Layer 2 of a small transformer language model trained on English Wikipedia (12 layers, counted from 0, width 128).
A neuron's activation on a vector x is SiLU(gate . x) times (in . x), where the dot is the dot product.
The model reads these tokens: ")" " song" "." " B" "on" "us" " se" "qu" "ences" " can" " be" " re" "ached" " if" " few" "er" " than" " three" " stri" "k" "es" " are"

The vector x that enters this layer's MLP at each token. A number n stands for n times 0.036.
0 ")": 29 43 -24 2 -13 -21 -3 18 -47 2 12 3 12 14 -17 9 -24 -34 20 -22 6 48 -20 2 -1 29 -8 -2 18 -16 22 35 -35 24 -18 -15 -20 -16 3 15 -21 6 7 -16 -19 8 10 -7 20 -9 -14 5 20 0 -9 48 20 -18 22 -24 2 -47 43 41 38 -3 -3 -42 -76 -1 -54 45 25 16 4 -7 -28 11 -53 29 -1 -18 7 -64 8 -35 32 25 31 -1 51 -18 43 36 -11 -27 32 -16 42 35 8 31 18 8 9 17 7 -18 12 -19 -22 -5 -4 -3 -12 2 39 11 34 17 -6 12 24 53 23 -32 -23 -39
1 " song": -2 46 7 -9 -49 20 11 48 -6 38 13 -7 22 14 26 -14 -29 -64 12 32 -20 57 14 -6 6 11 -7 -15 -14 19 11 30 26 27 41 -7 -34 -42 -28 13 11 2 -7 -8 -15 -11 -30 7 -27 -13 0 -9 33 -11 3 -5 0 -11 -4 4 -18 -19 50 46 -39 8 1 -66 -53 -65 -28 16 61 -30 10 -43 -21 4 -52 -23 28 7 53 7 -15 17 38 26 -22 20 -4 -1 24 -10 4 -14 13 -13 16 64 40 -7 0 -11 10 -7 8 21 9 -17 8 -28 -3 -10 -15 -1 -44 -21 0 19 66 -5 -2 31 17 -66 13 -77
2 ".": 7 46 -52 -42 -5 2 15 50 11 16 25 -18 9 13 4 -2 34 -24 24 -30 -23 12 32 11 7 -14 38 -1 40 -37 21 -8 3 -15 3 -5 -21 -25 -32 -17 33 5 -7 10 -42 39 -27 47 -12 -38 -2 34 0 -31 20 45 29 -3 4 -13 -5 -28 25 15 -5 -2 -9 9 -10 -20 40 21 8 14 -13 -15 -14 15 -8 -9 6 38 50 -50 -11 -10 33 -19 20 -19 -13 -17 5 63 3 -11 -21 20 -1 53 39 -2 4 5 -7 -8 -10 29 -26 -5 -17 -4 -9 43 -8 0 -19 30 24 34 1 10 -5 4 -2 -23 -16 -22
3 " B": 15 35 -13 -2 -19 24 2 10 -11 -22 4 -57 20 -20 12 -13 -50 -30 9 45 -38 49 33 43 -9 -23 19 15 -4 -26 5 4 47 -21 17 -16 9 -7 -31 -14 -8 56 -1 85 -5 31 -6 -12 9 -65 -28 2 18 -34 -3 -27 23 9 -5 -28 -11 -3 32 24 27 -4 2 -8 -29 -27 -33 8 15 12 -44 -2 -5 45 -42 17 16 1 34 -13 -17 0 3 48 -23 1 2 -8 -28 -13 -25 -9 -20 -7 0 -10 -13 -6 -7 35 -5 -7 -36 1 17 -16 -17 6 3 -10 20 13 -21 -9 14 16 -39 16 -17 -23 5 -33 17 -30
4 "on": 27 -17 -4 -13 -2 -26 8 18 -3 -37 9 -56 7 -21 21 1 7 -25 2 -27 -2 19 4 15 6 58 -6 28 -4 11 9 33 7 -42 11 -22 -9 -45 -16 -31 53 50 -2 -10 -50 -50 -2 61 14 -28 -2 -8 5 -26 -10 11 -13 36 28 3 20 -45 -16 51 32 62 -26 -31 60 41 -43 -12 17 3 20 -22 16 -9 22 44 -3 24 -1 -15 -34 8 -41 39 55 3 10 -16 -4 56 -10 -57 27 -13 -16 17 -42 24 5 53 -29 -32 -22 -23 21 9 -21 -26 -7 -20 15 9 -26 14 1 -6 32 32 -51 -11 21 -20 -6 -90
5 "us": 25 4 -9 -7 -46 -3 5 -12 -25 -21 -17 1 55 27 23 14 -3 -62 -1 -27 8 -37 2 50 8 7 20 -3 32 14 30 24 10 -7 23 -50 0 -11 18 -15 54 -55 -42 16 -42 -16 -37 -10 5 7 -40 3 -12 17 -70 -9 -13 12 -28 -9 9 -34 1 31 -25 31 -12 -14 8 -6 38 -5 -1 33 6 -2 1 -49 -27 66 0 1 10 -10 -42 19 -4 9 -22 -2 5 -1 15 2 -25 -38 37 -14 60 60 -21 -21 29 16 24 -23 10 -16 -9 -59 -41 -47 21 3 -6 -6 -14 8 92 -2 26 48 49 -17 -6 -30 -27 -25
6 " se": -35 20 -34 30 -33 -50 6 4 67 43 -36 -1 3 -23 33 62 -19 17 14 22 -1 2 9 -19 1 13 11 -8 -51 7 -21 48 9 -12 6 -23 -64 -19 22 -37 31 48 5 -7 -29 29 -26 12 27 -8 -11 37 62 -5 1 5 12 33 -29 37 5 -10 32 74 5 -19 6 -19 -22 -43 34 7 -26 -19 -26 -18 -45 -4 -18 45 -8 -10 17 -12 -17 -25 58 12 26 32 -3 -9 23 -42 9 -26 -21 -14 35 13 9 -21 -15 -12 -63 12 12 28 -35 22 -3 15 29 18 -40 -41 -1 11 1 -6 18 32 43 2 8 32 -3 -19
7 "qu": -26 5 6 43 13 -34 8 2 68 -17 49 38 41 -3 -23 -10 19 15 -3 45 -30 -42 -18 -22 8 36 -3 -3 -17 -1 -4 -25 -33 -2 1 16 40 6 -6 -19 -16 71 -13 40 -27 46 -14 -10 50 -36 -3 13 -10 -8 -5 18 -2 -13 -43 20 -41 50 -11 -30 -41 -8 -25 -31 -70 -1 -13 -8 -40 9 -4 3 -22 -1 -32 -24 -26 3 2 39 -8 -40 -1 -43 19 -1 -49 -19 46 -11 16 -10 -16 -36 -2 56 -41 21 40 15 -33 0 16 -20 13 -39 -18 25 86 40 -17 15 -32 33 50 31 -9 34 -14 18 8 -43 11 -14
8 "ences": -5 23 -17 59 -5 21 -4 10 18 8 -22 44 20 -18 3 28 -6 44 -4 20 -22 73 -6 -21 10 -9 -22 9 0 18 1 -22 -16 22 20 3 22 32 -28 1 -7 3 -11 5 2 10 -4 37 42 1 -22 -23 35 -17 -15 33 -13 17 -40 15 -40 78 0 20 -9 -76 -3 -1 -70 -30 0 23 -14 40 35 -5 -15 29 -12 40 -50 -53 -46 -14 -5 15 -14 2 -1 -24 7 19 31 17 -17 -29 -4 9 -6 50 -13 63 44 -45 -6 17 -22 -18 -21 10 -7 3 24 0 -3 11 -16 -25 20 17 23 40 68 -8 -40 -7 -15 -65
9 " can": -47 37 29 36 -19 17 22 -13 7 10 10 40 36 -20 9 -25 -22 34 26 21 -18 1 0 -21 -5 -25 -18 -1 13 26 16 34 -9 5 56 12 26 -40 -63 -17 -79 -9 64 3 -41 22 12 -41 34 -1 5 -36 17 -22 -24 -9 5 16 -16 6 -8 26 51 2 -65 -44 -38 24 -42 50 -8 17 -21 -21 0 19 -10 9 15 48 7 13 2 -10 -21 -16 -16 1 45 -22 26 4 -10 19 11 -54 21 -2 21 -9 16 33 23 -24 23 -8 60 11 -29 31 -58 -2 -3 30 3 -27 -21 31 -37 23 12 24 22 3 9 -28 18 -35
10 " be": 37 42 -5 6 30 -32 41 -2 11 8 -20 -6 -9 4 1 44 -18 69 -7 88 -40 -29 18 2 -2 45 31 3 -3 -16 0 29 -1 19 43 -15 -75 26 9 23 -32 38 5 5 -75 34 -17 -58 -27 -22 15 8 -5 19 -10 -19 -1 8 11 23 5 -3 5 30 -4 -37 -22 -35 -28 -17 8 7 -7 11 6 -14 -32 25 -61 6 37 -14 53 -20 -16 16 23 -10 18 8 -15 -5 19 -29 -5 -15 1 61 3 14 28 13 -32 -18 -27 -27 19 52 17 9 -48 -30 21 -3 -5 -28 -14 -7 -39 8 10 53 -1 -9 14 -2 -13 -11
11 " re": 19 42 6 18 -36 -17 8 -5 11 -21 52 -13 23 -1 30 53 11 53 19 24 12 26 -27 -16 2 63 21 -23 -24 6 10 17 -21 11 45 11 -12 -25 2 2 -16 85 2 24 -47 24 -35 -4 5 6 1 42 24 -33 -32 -2 22 -1 -24 34 35 -43 6 31 -52 -16 -14 17 -29 31 -20 0 10 -6 0 -42 -54 36 -21 -8 12 -6 20 12 14 -37 -6 -14 -10 20 8 19 53 -14 -32 26 -43 18 -27 20 3 12 -4 12 4 20 62 2 38 -44 -9 -11 10 -15 7 -1 17 -36 -37 -12 56 19 9 -40 24 -35 -22 -43
12 "ached": 30 31 -8 -11 -35 6 11 -20 -7 41 6 8 18 -14 -2 -16 -56 -28 -38 50 -6 15 -7 -85 6 -15 -18 -27 20 -9 -10 32 25 -24 37 6 -39 -35 51 20 -3 31 -36 -28 -5 -10 4 -7 12 -41 28 9 -4 -43 -1 19 4 -31 0 1 -10 -48 -10 -28 -62 6 -4 15 1 -19 -44 14 14 -4 12 1 -5 -6 -19 38 -30 -6 -31 39 20 -9 16 -10 58 -5 -36 20 55 16 8 -24 6 -26 -13 -1 18 26 4 1 -26 12 -9 17 -21 14 9 -34 24 39 -27 40 -24 -42 -8 28 -10 34 -86 6 -2 -43 22 -32
13 " if": 23 48 -1 -3 -28 16 37 24 35 -21 -5 2 22 21 11 15 13 27 -32 30 -52 5 34 16 -16 60 -29 -9 25 13 9 18 -7 29 -14 12 37 -44 -2 -49 -15 -10 9 32 -75 25 17 -9 -10 2 -10 11 -36 -20 -9 -16 -17 -13 33 20 23 46 -45 44 -19 16 -13 -5 5 -7 -2 19 1 1 12 18 -22 13 -37 -18 -25 -19 10 -24 2 47 -20 -35 12 2 5 7 22 41 -4 -15 8 -39 19 -34 16 31 12 -27 -21 5 1 13 -9 31 -34 -16 -44 36 2 2 -11 -12 -11 44 13 25 41 -45 51 10 17 -48
14 " few": -12 42 -32 -15 21 -4 29 32 -13 -3 8 1 8 -31 -28 -32 31 15 -29 -16 -11 -17 -16 -50 -5 0 23 5 2 12 30 7 18 -20 13 -32 -4 -31 -29 37 -49 40 49 21 -50 28 32 -46 24 -19 -14 -25 -1 -39 10 -15 -36 24 26 7 22 -7 -34 43 4 37 -5 -41 -53 32 -42 3 -35 12 25 -39 -20 9 -17 -18 11 -8 51 -20 -24 -5 15 -68 2 5 -3 12 15 15 16 20 -36 2 10 5 -25 19 -20 16 -42 -42 39 -5 -30 -25 4 7 -19 -7 -9 -25 -22 -17 35 7 -4 22 -3 33 -33 31 9 -27
15 "er": 34 25 -32 3 17 -27 -6 49 -40 5 38 23 18 31 14 -25 69 49 -15 -24 7 22 -1 55 4 -35 28 -12 -19 -5 31 -12 13 -20 -21 -24 19 -4 -16 33 -50 8 -16 -6 -15 -11 10 -7 -4 -1 -37 18 -20 9 27 3 9 -31 4 -18 -29 1 -37 55 -29 13 -7 -29 9 23 -39 -7 -9 -7 55 -11 8 -12 -21 6 -16 31 27 65 31 18 19 -9 12 -1 19 23 -33 32 33 9 -8 -35 -32 -23 10 34 8 30 -33 3 -36 34 -29 -52 14 -43 18 6 -3 53 19 32 32 -9 -22 69 -9 9 0 -49 -33 -34
16 " than": 20 57 -20 19 24 -19 15 15 -13 -40 -17 23 30 -8 6 2 -18 -27 -52 22 33 7 2 2 -4 62 -51 2 25 6 17 27 -37 13 -54 -20 -27 3 17 28 9 -22 44 16 -6 -21 -9 -23 -14 -40 9 7 -15 -32 -10 5 -28 1 18 12 25 21 -8 -1 -69 26 -5 11 -22 -30 6 9 12 24 32 -4 -25 10 2 5 -48 -25 9 -12 13 36 -47 -27 7 -2 6 28 23 -9 18 18 -12 3 7 6 25 -29 -24 5 -25 15 13 19 -37 -22 21 -48 -11 24 2 -13 -32 -3 38 -1 -3 27 60 33 17 20 18 -65
17 " three": -8 58 -58 0 2 9 0 49 -17 -14 -9 -12 0 -8 -20 -12 25 1 -8 40 -21 16 -4 6 1 -15 6 -10 -6 3 7 -25 33 23 28 -14 -31 -14 -47 43 5 73 -8 24 -22 -23 37 -23 29 35 -9 -2 -48 -12 -17 -19 -38 -2 -36 25 -8 6 -34 55 -13 33 -2 -61 -25 28 -14 5 51 0 4 19 -10 4 -17 8 16 29 6 2 8 -31 2 -37 -3 1 14 21 56 -26 21 34 -33 25 -30 9 -17 -9 21 -22 -13 -7 4 -7 30 -42 -7 -7 6 -13 -18 -12 7 -34 -10 -3 -15 36 -34 46 30 14 13 -28
18 " stri": -44 36 14 15 -2 -38 -6 2 26 -14 7 27 -51 28 34 11 -10 -10 -7 9 3 27 2 -35 7 37 17 -12 -31 -25 -18 -38 11 -49 -24 -17 -37 -20 21 7 -54 68 -27 20 -53 -16 18 -1 17 1 -6 -8 47 4 4 -22 14 29 6 12 0 24 -39 85 -6 -66 24 32 -1 -2 -46 -14 -23 4 -31 5 -17 18 -11 37 50 23 9 -6 47 19 -16 1 -2 -2 11 11 41 35 34 14 -4 -19 12 51 28 -37 5 34 -7 5 -56 25 10 28 -2 -23 12 3 31 -28 9 25 -11 20 47 -11 -7 25 29 -41 -31 -61
19 "k": -33 20 11 26 25 -3 -2 17 -53 38 5 11 29 94 20 13 26 -21 -12 12 -47 -27 -27 -11 7 -18 71 -15 11 3 28 10 5 -55 73 -22 26 63 1 -8 9 58 16 0 -27 57 19 13 60 5 -19 -10 9 30 -1 -24 3 23 37 0 -17 16 26 20 2 -3 -25 -14 -9 -23 -36 -6 12 -17 20 23 2 -16 -17 34 -9 -32 24 6 -4 50 28 1 -28 8 -12 20 20 14 1 25 0 -1 39 15 31 49 4 13 -36 -20 -55 -40 -23 -65 40 27 29 -9 -45 -3 22 22 -4 46 -21 0 -14 36 -6 -42 -9 -5
20 "es": -32 21 0 -8 33 -14 13 -10 -29 10 55 33 34 22 28 19 -12 0 8 -23 -17 0 -9 26 7 -56 61 8 -3 -3 15 -14 -3 -28 46 -11 -12 -4 -31 0 -29 4 -38 17 -9 -59 36 -2 29 -18 21 -22 -2 -1 7 11 -7 2 -17 12 -20 54 6 71 31 -25 23 -30 24 -27 17 4 4 62 15 -4 -2 -6 61 42 -53 -5 36 -30 -9 -8 54 29 37 5 1 0 14 71 -6 -19 -31 18 -31 5 13 50 -9 -37 -4 -10 -40 12 -10 -3 -14 16 52 12 27 44 12 -14 10 -15 14 62 68 -46 -3 -46 -15 -73
21 " are": -1 74 -5 -4 33 -27 31 -5 -17 19 -12 17 17 -39 -7 6 -26 48 -13 75 -38 -6 6 -10 -4 -13 -14 12 5 -6 25 -27 -10 16 35 4 -8 12 -23 24 -12 -25 31 23 -56 -7 21 -43 -14 -36 10 -12 11 19 -14 11 -4 -2 15 -5 -14 1 -3 2 -17 -40 18 -5 -27 18 4 -5 11 7 26 2 -8 -18 2 42 35 4 18 -27 -31 20 15 -37 27 -20 -7 21 31 5 10 -34 24 20 12 -16 34 16 -6 4 22 -13 -10 9 -7 -5 -20 -34 24 6 -1 -38 4 -14 -48 37 -22 30 -13 5 20 44 -2 -39

Each question shows the input weights of one neuron of the MLP. A number n stands for n times 0.0052.

n418 gate: -1 -17 1 26 18 4 -2 -11 33 -46 -33 23 -16 -37 -3 6 -23 5 12 -4 -8 18 4 12 1 -4 16 -16 -1 -32 -12 38 16 4 -19 -24 8 25 1 -13 -22 12 5 -5 1 3 -33 -21 3 24 4 9 -25 -4 -34 0 -42 -16 -11 36 8 1 -7 -16 12 1 3 -17 -22 -3 -9 12 10 20 -8 29 16 9 -8 51 -21 -23 18 7 -19 -8 -3 1 -15 -38 15 10 18 2 5 -16 -9 48 -1 36 42 -2 -5 -8 -15 41 -14 -8 -1 -34 41 11 -27 33 6 -39 -27 -37 -2 -31 16 -47 -45 -29 -12 18 -2 31
n418 in: -12 4 -8 -21 -9 0 10 -5 7 28 5 2 -24 18 28 40 -7 -1 6 -26 -13 -21 -12 -1 4 -4 -17 -15 15 -26 -24 -33 1 -6 -4 7 31 30 -22 30 5 30 26 0 19 -28 14 0 -32 17 31 6 -6 20 -10 3 -12 -7 -7 -15 -8 43 11 -20 6 -6 15 5 5 10 -12 24 14 -8 -35 30 -18 -32 -21 -4 -3 -17 19 17 1 -38 44 -1 -15 -18 -11 4 29 -38 15 -33 13 -1 -22 8 6 -10 -18 -38 -5 11 9 12 -2 11 -12 19 -16 -21 6 -10 -18 9 9 -27 10 -14 1 27 15 -21 -4 3
On which token does it fire most? 4 "on"

n331 gate: -4 -14 22 21 16 14 -3 -49 4 3 6 -14 20 23 31 1 10 19 -18 11 -8 -32 2 -34 -8 27 -16 -8 -1 31 -17 -12 -34 -21 -14 -17 3 53 -9 31 10 -1 8 -6 -3 2 11 16 -30 8 40 -22 20 7 34 -8 4 -21 -30 -20 -25 5 8 6 19 -27 -19 -34 -12 20 -24 -30 -29 -28 -18 -18 -10 12 -31 -15 17 20 46 28 22 -7 2 -6 -6 2 20 35 -16 -1 12 7 3 19 -7 -6 28 -7 -16 -52 -3 4 -6 -15 -13 38 25 12 -8 -18 24 51 -42 -10 2 0 23 -1 -2 13 -3 -15 -28 7
n331 in: 15 23 23 14 -22 16 -14 14 -30 11 -3 -10 -10 5 1 6 17 10 8 10 6 -14 1 19 21 -20 4 3 1 6 -5 -14 13 19 30 -18 11 5 -49 -18 -9 2 -6 -5 15 -18 15 24 -26 -6 17 -21 7 14 -4 3 -19 -30 -25 3 -37 45 26 -14 -6 -21 -6 -1 -6 31 13 9 13 12 -22 33 -21 -6 -8 -39 10 12 -4 -1 9 19 -14 -21 18 23 17 -28 3 7 -6 11 5 17 1 -2 5 6 -8 18 6 -34 -18 -1 -1 -20 40 -3 30 6 40 19 -40 -13 -24 10 -62 -25 8 -7 -2 9 27 -5
On which token does it fire most? 6 " se"

n197 gate: 17 -5 27 11 3 8 5 26 27 23 -7 14 -30 -38 20 5 -20 4 -1 -47 10 22 32 -12 3 -21 14 -6 -6 -20 -14 15 -17 11 -49 -11 -43 2 -23 -15 -37 -32 -11 -12 31 -21 29 -14 10 -13 11 -46 -7 -13 23 22 53 -4 20 -11 7 7 -10 -14 28 19 4 -13 -15 9 -2 -7 -6 0 36 9 -14 -3 6 -19 5 18 3 -6 22 -20 21 -33 -2 10 22 -29 8 41 -4 12 -12 22 -13 18 -6 24 -18 -1 9 -11 7 17 -15 -10 -19 -21 18 -9 41 32 -11 -11 2 9 -14 13 6 -9 4 28 8 5
n197 in: -5 -5 -7 -32 8 27 11 21 10 -33 10 17 -10 -24 3 -17 3 -7 16 -17 -2 -11 1 -8 2 -23 11 16 1 18 -27 11 -20 -31 11 -37 -6 6 -32 3 10 24 -11 16 7 3 1 -11 -1 1 18 32 5 3 15 -2 -19 10 1 6 -27 -2 -11 -17 -11 -41 9 -29 13 28 -11 -11 7 -14 -8 -6 -6 13 12 4 -15 10 25 8 -19 11 1 -28 14 -24 27 8 20 2 22 19 -4 33 -7 22 8 4 18 -23 -40 18 8 14 -1 2 6 -7 9 37 -17 9 1 6 26 40 17 4 10 -2 -16 15 12 6
Its two highest activations, in order, are on tokens 20 "es", 14 " few"

n502 gate: -1 -10 -6 -17 15 32 -18 -8 31 -21 -3 35 -14 -24 16 -10 23 -25 -5 7 6 15 -19 -9 -21 -28 33 8 11 18 15 4 -19 3 1 -29 -9 20 -9 22 -11 -6 8 -12 59 -1 16 -18 -10 -11 -13 -3 -15 -18 -7 16 10 -19 7 -40 -16 19 1 1 8 11 -8 -5 -14 -11 -27 18 -14 30 7 10 15 -5 -1 44 -18 -9 -48 19 38 -10 12 35 31 13 -12 27 -36 7 10 0 -2 14 -10 -6 9 -16 -25 -9 -5 3 -26 3 -18 -2 -39 -12 -29 2 21 -12 21 -14 -18 -36 -15 -23 21 -31 -2 15 4 -7
n502 in: 10 -8 3 -6 -11 10 1 22 -6 30 11 -19 5 -4 -15 -23 14 -54 -12 -17 20 6 9 -9 -18 -3 -7 24 5 3 -13 -16 -1 -65 -22 -2 -7 -1 13 0 -9 -6 30 -12 4 -1 30 -3 -8 1 11 -19 -1 -2 3 32 2 -27 5 -10 -24 -21 7 27 -2 -14 -17 26 -32 8 28 -5 -20 19 19 24 12 -11 2 11 -7 -17 -15 7 5 12 13 -3 9 -21 -18 13 -1 14 -18 -3 -18 -19 10 12 -1 19 -20 28 -9 -6 12 -13 -12 -7 -6 -40 20 -8 4 16 7 8 29 10 -27 9 1 -29 1 -8 -4 0
On which token does it fire most? 20 "es"

n412 gate: 10 13 5 -41 -4 -12 -18 -15 -11 -44 -15 -17 0 32 11 -21 6 20 19 -8 10 4 20 12 6 -16 36 6 26 15 13 37 1 -11 -21 -27 57 -16 -23 -5 22 9 -51 13 1 39 -8 -27 4 -21 -5 -23 20 10 9 -4 -1 -39 -26 -6 -6 -9 -1 -30 12 50 -31 20 -4 42 9 3 38 -22 -20 -12 -16 14 -13 19 -46 28 9 -21 23 21 -44 -7 2 13 19 -9 -13 -14 9 9 3 49 31 10 12 -23 21 4 18 -22 6 6 37 43 0 -14 9 21 -1 20 -18 -14 -9 9 21 -35 -36 9 34 28 8 1
n412 in: -6 21 6 -16 30 13 1 18 -13 -27 3 19 35 51 14 2 29 35 32 14 -7 29 -23 28 -35 2 19 39 13 -72 23 -11 -46 29 2 11 -37 6 62 -19 29 -10 49 13 12 -3 -23 -11 -24 13 -24 5 -16 36 3 49 12 -1 -18 18 1 1 -11 -37 -11 31 -60 6 -2 -6 15 18 -12 11 -21 -14 -27 13 1 42 23 10 -12 21 -11 36 11 4 -1 55 17 -42 -1 9 7 -9 31 20 33 22 13 -11 -2 25 5 -15 -4 -28 -22 -7 1 5 4 10 4 -9 -19 1 7 -33 -2 22 26 6 -7 0 -12 -30
Its two highest activations, in order, are on tokens 5 "us", 2 "."

n139 gate: 23 1 20 -9 20 12 -18 9 21 30 -28 6 9 -5 -22 -20 -21 6 14 -5 -12 32 -3 9 -6 13 28 5 1 15 -3 12 -18 15 -3 11 -8 0 26 44 -12 -5 43 -61 7 2 -1 -3 7 11 7 -9 5 -3 -12 16 31 -54 0 5 -7 -3 -9 -13 52 12 -5 15 -21 -36 -3 29 -28 7 14 -29 -10 50 1 25 -18 67 -19 1 18 -1 5 -11 -1 32 -6 13 1 10 -12 25 27 34 -18 27 13 17 -27 -33 9 -45 6 1 51 24 -9 -7 10 -31 -60 31 19 9 1 15 25 12 -3 -21 -24 -8 -37 -6
n139 in: 15 6 4 24 -13 -5 15 1 26 25 29 -1 3 -10 16 -5 11 -15 -2 -2 9 -11 -2 -18 8 36 6 -18 9 -1 11 17 16 35 -36 8 -7 -16 -16 -22 5 -7 -17 -18 9 -38 2 -45 -16 -45 -11 -6 -7 -14 -6 1 23 -16 4 17 0 -8 11 9 -10 32 -21 14 -18 4 10 6 -21 5 2 19 44 11 15 13 22 -10 24 -35 3 -14 -10 9 27 -6 3 4 35 40 -7 -11 -7 -5 13 27 23 1 8 -27 1 -15 4 24 -22 -5 -18 -11 -5 -9 15 -3 23 -40 8 -34 -3 -17 -12 -18 -46 12 -14 -20
On which token does it fire most, and how strongly? 0 ")", at about 3

n49 gate: -25 -14 -16 -18 -3 -14 6 13 -12 -5 -42 -15 2 46 -17 -35 35 -20 7 23 25 20 24 -38 -38 39 1 8 27 23 -10 50 -23 -9 -16 26 -8 -1 -18 -17 37 -26 19 -5 6 -8 -5 43 -47 -9 16 5 -23 5 41 1 -15 -28 -4 5 19 -14 2 -30 26 18 1 22 3 -10 8 -7 -56 -17 18 5 12 66 3 18 -3 0 -18 -20 32 13 -2 22 -14 13 2 1 20 -25 6 21 -29 -10 14 -12 10 20 -32 20 17 -13 -14 18 11 -30 -6 14 -15 22 -36 -15 -39 -30 -1 32 13 0 -13 -31 2 -8 -8 12
n49 in: -5 3 15 -10 -15 -7 14 8 -25 -38 -25 -18 -35 -5 44 -21 17 6 -5 2 8 -8 16 9 8 7 25 -17 32 -17 -12 4 33 -29 -5 32 7 -31 1 27 -3 -11 2 3 16 -13 7 15 26 -28 2 -50 2 61 -5 10 -9 1 29 12 -9 33 35 -27 17 -9 -1 -35 17 -10 -6 8 -24 26 6 -12 2 -5 18 12 -13 -1 -40 10 12 4 33 -5 -17 -26 13 4 -4 -25 22 5 -17 3 4 8 -13 8 -24 12 34 14 -12 21 -5 -2 -13 11 -2 -11 7 -14 17 57 24 -9 -3 26 13 -7 24 28 -16 -15
On which token does it fire most? 11 " re"

n402 gate: 6 0 -23 -21 -10 2 1 18 36 -2 -26 18 -30 -36 -13 -1 -18 21 -20 -32 -12 -5 9 19 -9 -17 -28 19 11 -15 24 -20 47 25 14 -6 28 -14 14 -16 -6 -53 -27 -28 22 2 -28 5 19 17 -15 19 3 -5 7 26 27 -14 -8 4 15 5 26 -6 40 -13 15 1 -32 -2 42 -15 -25 -9 35 16 -23 31 -5 19 -25 6 25 20 -7 -6 15 7 7 2 35 -4 8 36 4 -1 -1 -3 2 16 29 10 21 21 -9 -2 -28 5 -14 -36 -28 12 -16 -30 12 5 -19 22 -1 2 -15 -3 17 5 -9 -11 -4 34
n402 in: -2 1 -35 18 -19 2 11 -8 -29 -9 -14 4 -11 26 -9 19 -26 2 31 5 15 2 -12 7 37 -20 12 27 -18 -31 -1 -29 -21 29 -29 -11 21 9 36 23 1 15 -10 17 34 -12 7 5 -9 26 1 -6 -27 16 10 5 -7 -22 -3 -10 -19 29 -13 5 2 16 -43 -20 1 -24 -6 23 7 -15 -34 1 12 8 6 7 52 20 -2 6 18 1 5 -8 -8 -22 -8 -31 23 -7 22 5 25 17 -10 -19 11 7 -1 -32 -10 -7 24 35 8 5 13 17 7 5 -9 -7 -17 23 -14 -25 24 3 3 1 -15 2 15 -8
On which token does it fire most, and how strongly? 4 "on", at about 0.57

n291 gate: 18 -14 -6 -2 56 -22 -8 -14 19 -24 29 7 -9 32 15 11 2 -33 3 8 32 -3 6 -14 8 1 24 -18 31 -9 -23 9 -3 -16 31 -34 -15 15 -39 -44 19 -6 -9 -8 -1 32 2 -37 -12 -4 -1 -28 -37 33 11 5 -48 -26 -2 -11 -1 19 1 -12 31 -28 4 3 -13 -26 -8 -6 6 7 25 27 -8 8 9 -10 -4 -15 -36 -19 46 -3 15 15 -4 22 -15 40 -4 -22 2 28 -35 13 -29 7 26 12 -14 -17 8 28 -36 -12 -25 -31 9 24 6 -13 8 -36 -13 10 -23 29 19 -2 18 28 12 -16 4 58
n291 in: -15 39 12 -26 7 -25 7 -41 12 4 8 34 -4 13 30 -15 25 -5 -17 -2 -14 -4 -13 -31 -15 -10 28 -13 -8 -12 -20 22 34 8 -2 -17 11 -36 25 7 22 27 18 1 -12 -33 -28 17 -9 -11 4 29 -11 -8 -20 -7 9 -11 -10 18 0 8 -30 2 19 24 -3 -13 14 -5 -40 14 -11 21 9 4 -3 -9 -21 -11 -9 21 27 23 -14 12 10 -32 19 -35 8 45 -17 -2 15 -15 -14 21 25 17 53 5 25 -27 1 30 -9 -2 4 12 -15 8 6 -1 -7 -28 31 16 5 -10 27 26 9 -18 51 1 -16 -13
On which three tokens does it fire most, strongest first? 19 "k", 20 "es", 10 " be"

n190 gate: -9 15 -11 -18 -18 12 -39 -15 -1 -7 22 30 -30 16 -7 34 25 5 -10 45 14 -33 19 -18 1 -18 23 -11 8 -7 1 -13 -27 42 1 -21 11 -31 -9 -13 51 14 -37 -55 32 4 60 4 -18 6 -31 -10 3 -20 -6 -22 32 -1 62 14 -15 21 -28 -13 7 22 70 54 -23 -8 -7 -10 22 0 3 20 -8 -12 -2 13 -17 -20 -3 -7 10 -11 29 -23 32 -37 -34 -13 2 -11 -10 8 -37 43 7 36 5 13 26 -46 -22 0 -21 -21 3 -4 37 -15 6 -44 -7 9 -19 -40 21 -31 -3 -43 15 -35 -1 -9 19 26
n190 in: 0 -9 -23 23 11 27 16 0 14 -11 9 7 5 9 -22 29 -1 26 -3 -6 -10 -10 -14 29 9 9 17 -24 -25 16 2 17 -2 2 -33 2 -29 3 -7 -28 2 -15 22 -19 -17 -6 -15 -10 -7 -4 -9 -14 -11 21 9 -6 1 6 9 -34 17 6 11 57 -4 19 -4 0 -49 -21 14 -4 -33 20 22 41 -25 19 5 26 15 7 -31 -8 -18 -58 -13 30 4 -40 -29 14 -12 19 -8 -16 22 -9 -58 23 -6 18 -16 -12 15 -37 -28 -43 -39 -25 19 -2 12 -32 -21 -4 14 -4 12 27 18 19 11 17 -33 5 -10 3
On which three tokens does it fire most, strongest first? 8 "ences", 20 "es", 19 "k"

n372 gate: 23 -16 -15 -27 12 16 -15 7 -25 35 18 -5 29 -15 -19 -26 34 -10 25 -9 -2 37 -26 -6 -19 -18 10 -2 -7 24 -21 14 -1 -61 -18 15 2 8 10 15 15 -16 -16 -13 -6 11 34 -3 12 -9 21 -16 8 -16 22 2 -13 -22 -18 16 -19 -17 -42 -45 -10 21 -12 5 -27 29 -25 17 -67 -15 -16 -16 14 8 1 -17 -2 -21 6 6 -17 27 11 -36 -4 5 -28 1 1 4 14 18 -7 7 13 -14 16 2 24 -14 25 11 -3 38 1 -33 10 34 16 -9 -3 47 -16 -16 21 2 -6 -7 -7 -1 14 10 -14 56
n372 in: 40 4 5 25 1 8 -16 -40 14 16 12 23 8 18 20 22 -9 -3 -27 4 -9 20 -7 -32 -8 30 13 -16 4 12 -1 23 27 25 -9 -41 -13 -19 5 8 -3 -24 18 3 -11 6 -10 -6 56 23 -14 -9 2 -7 -28 -19 5 1 3 -9 -1 -16 -27 8 6 6 21 17 9 -2 -8 -3 -30 2 -7 -7 -28 -2 -14 18 10 9 11 4 37 2 -14 -17 17 0 5 18 5 14 34 -10 -9 -18 -10 -19 -19 -13 16 -16 -4 -26 14 13 -5 28 -11 -9 33 24 -9 14 -35 19 4 -5 -10 31 21 3 4 8 0 -15
On which three tokens does it fire most, strongest first? 12 "ached", 14 " few", 15 "er"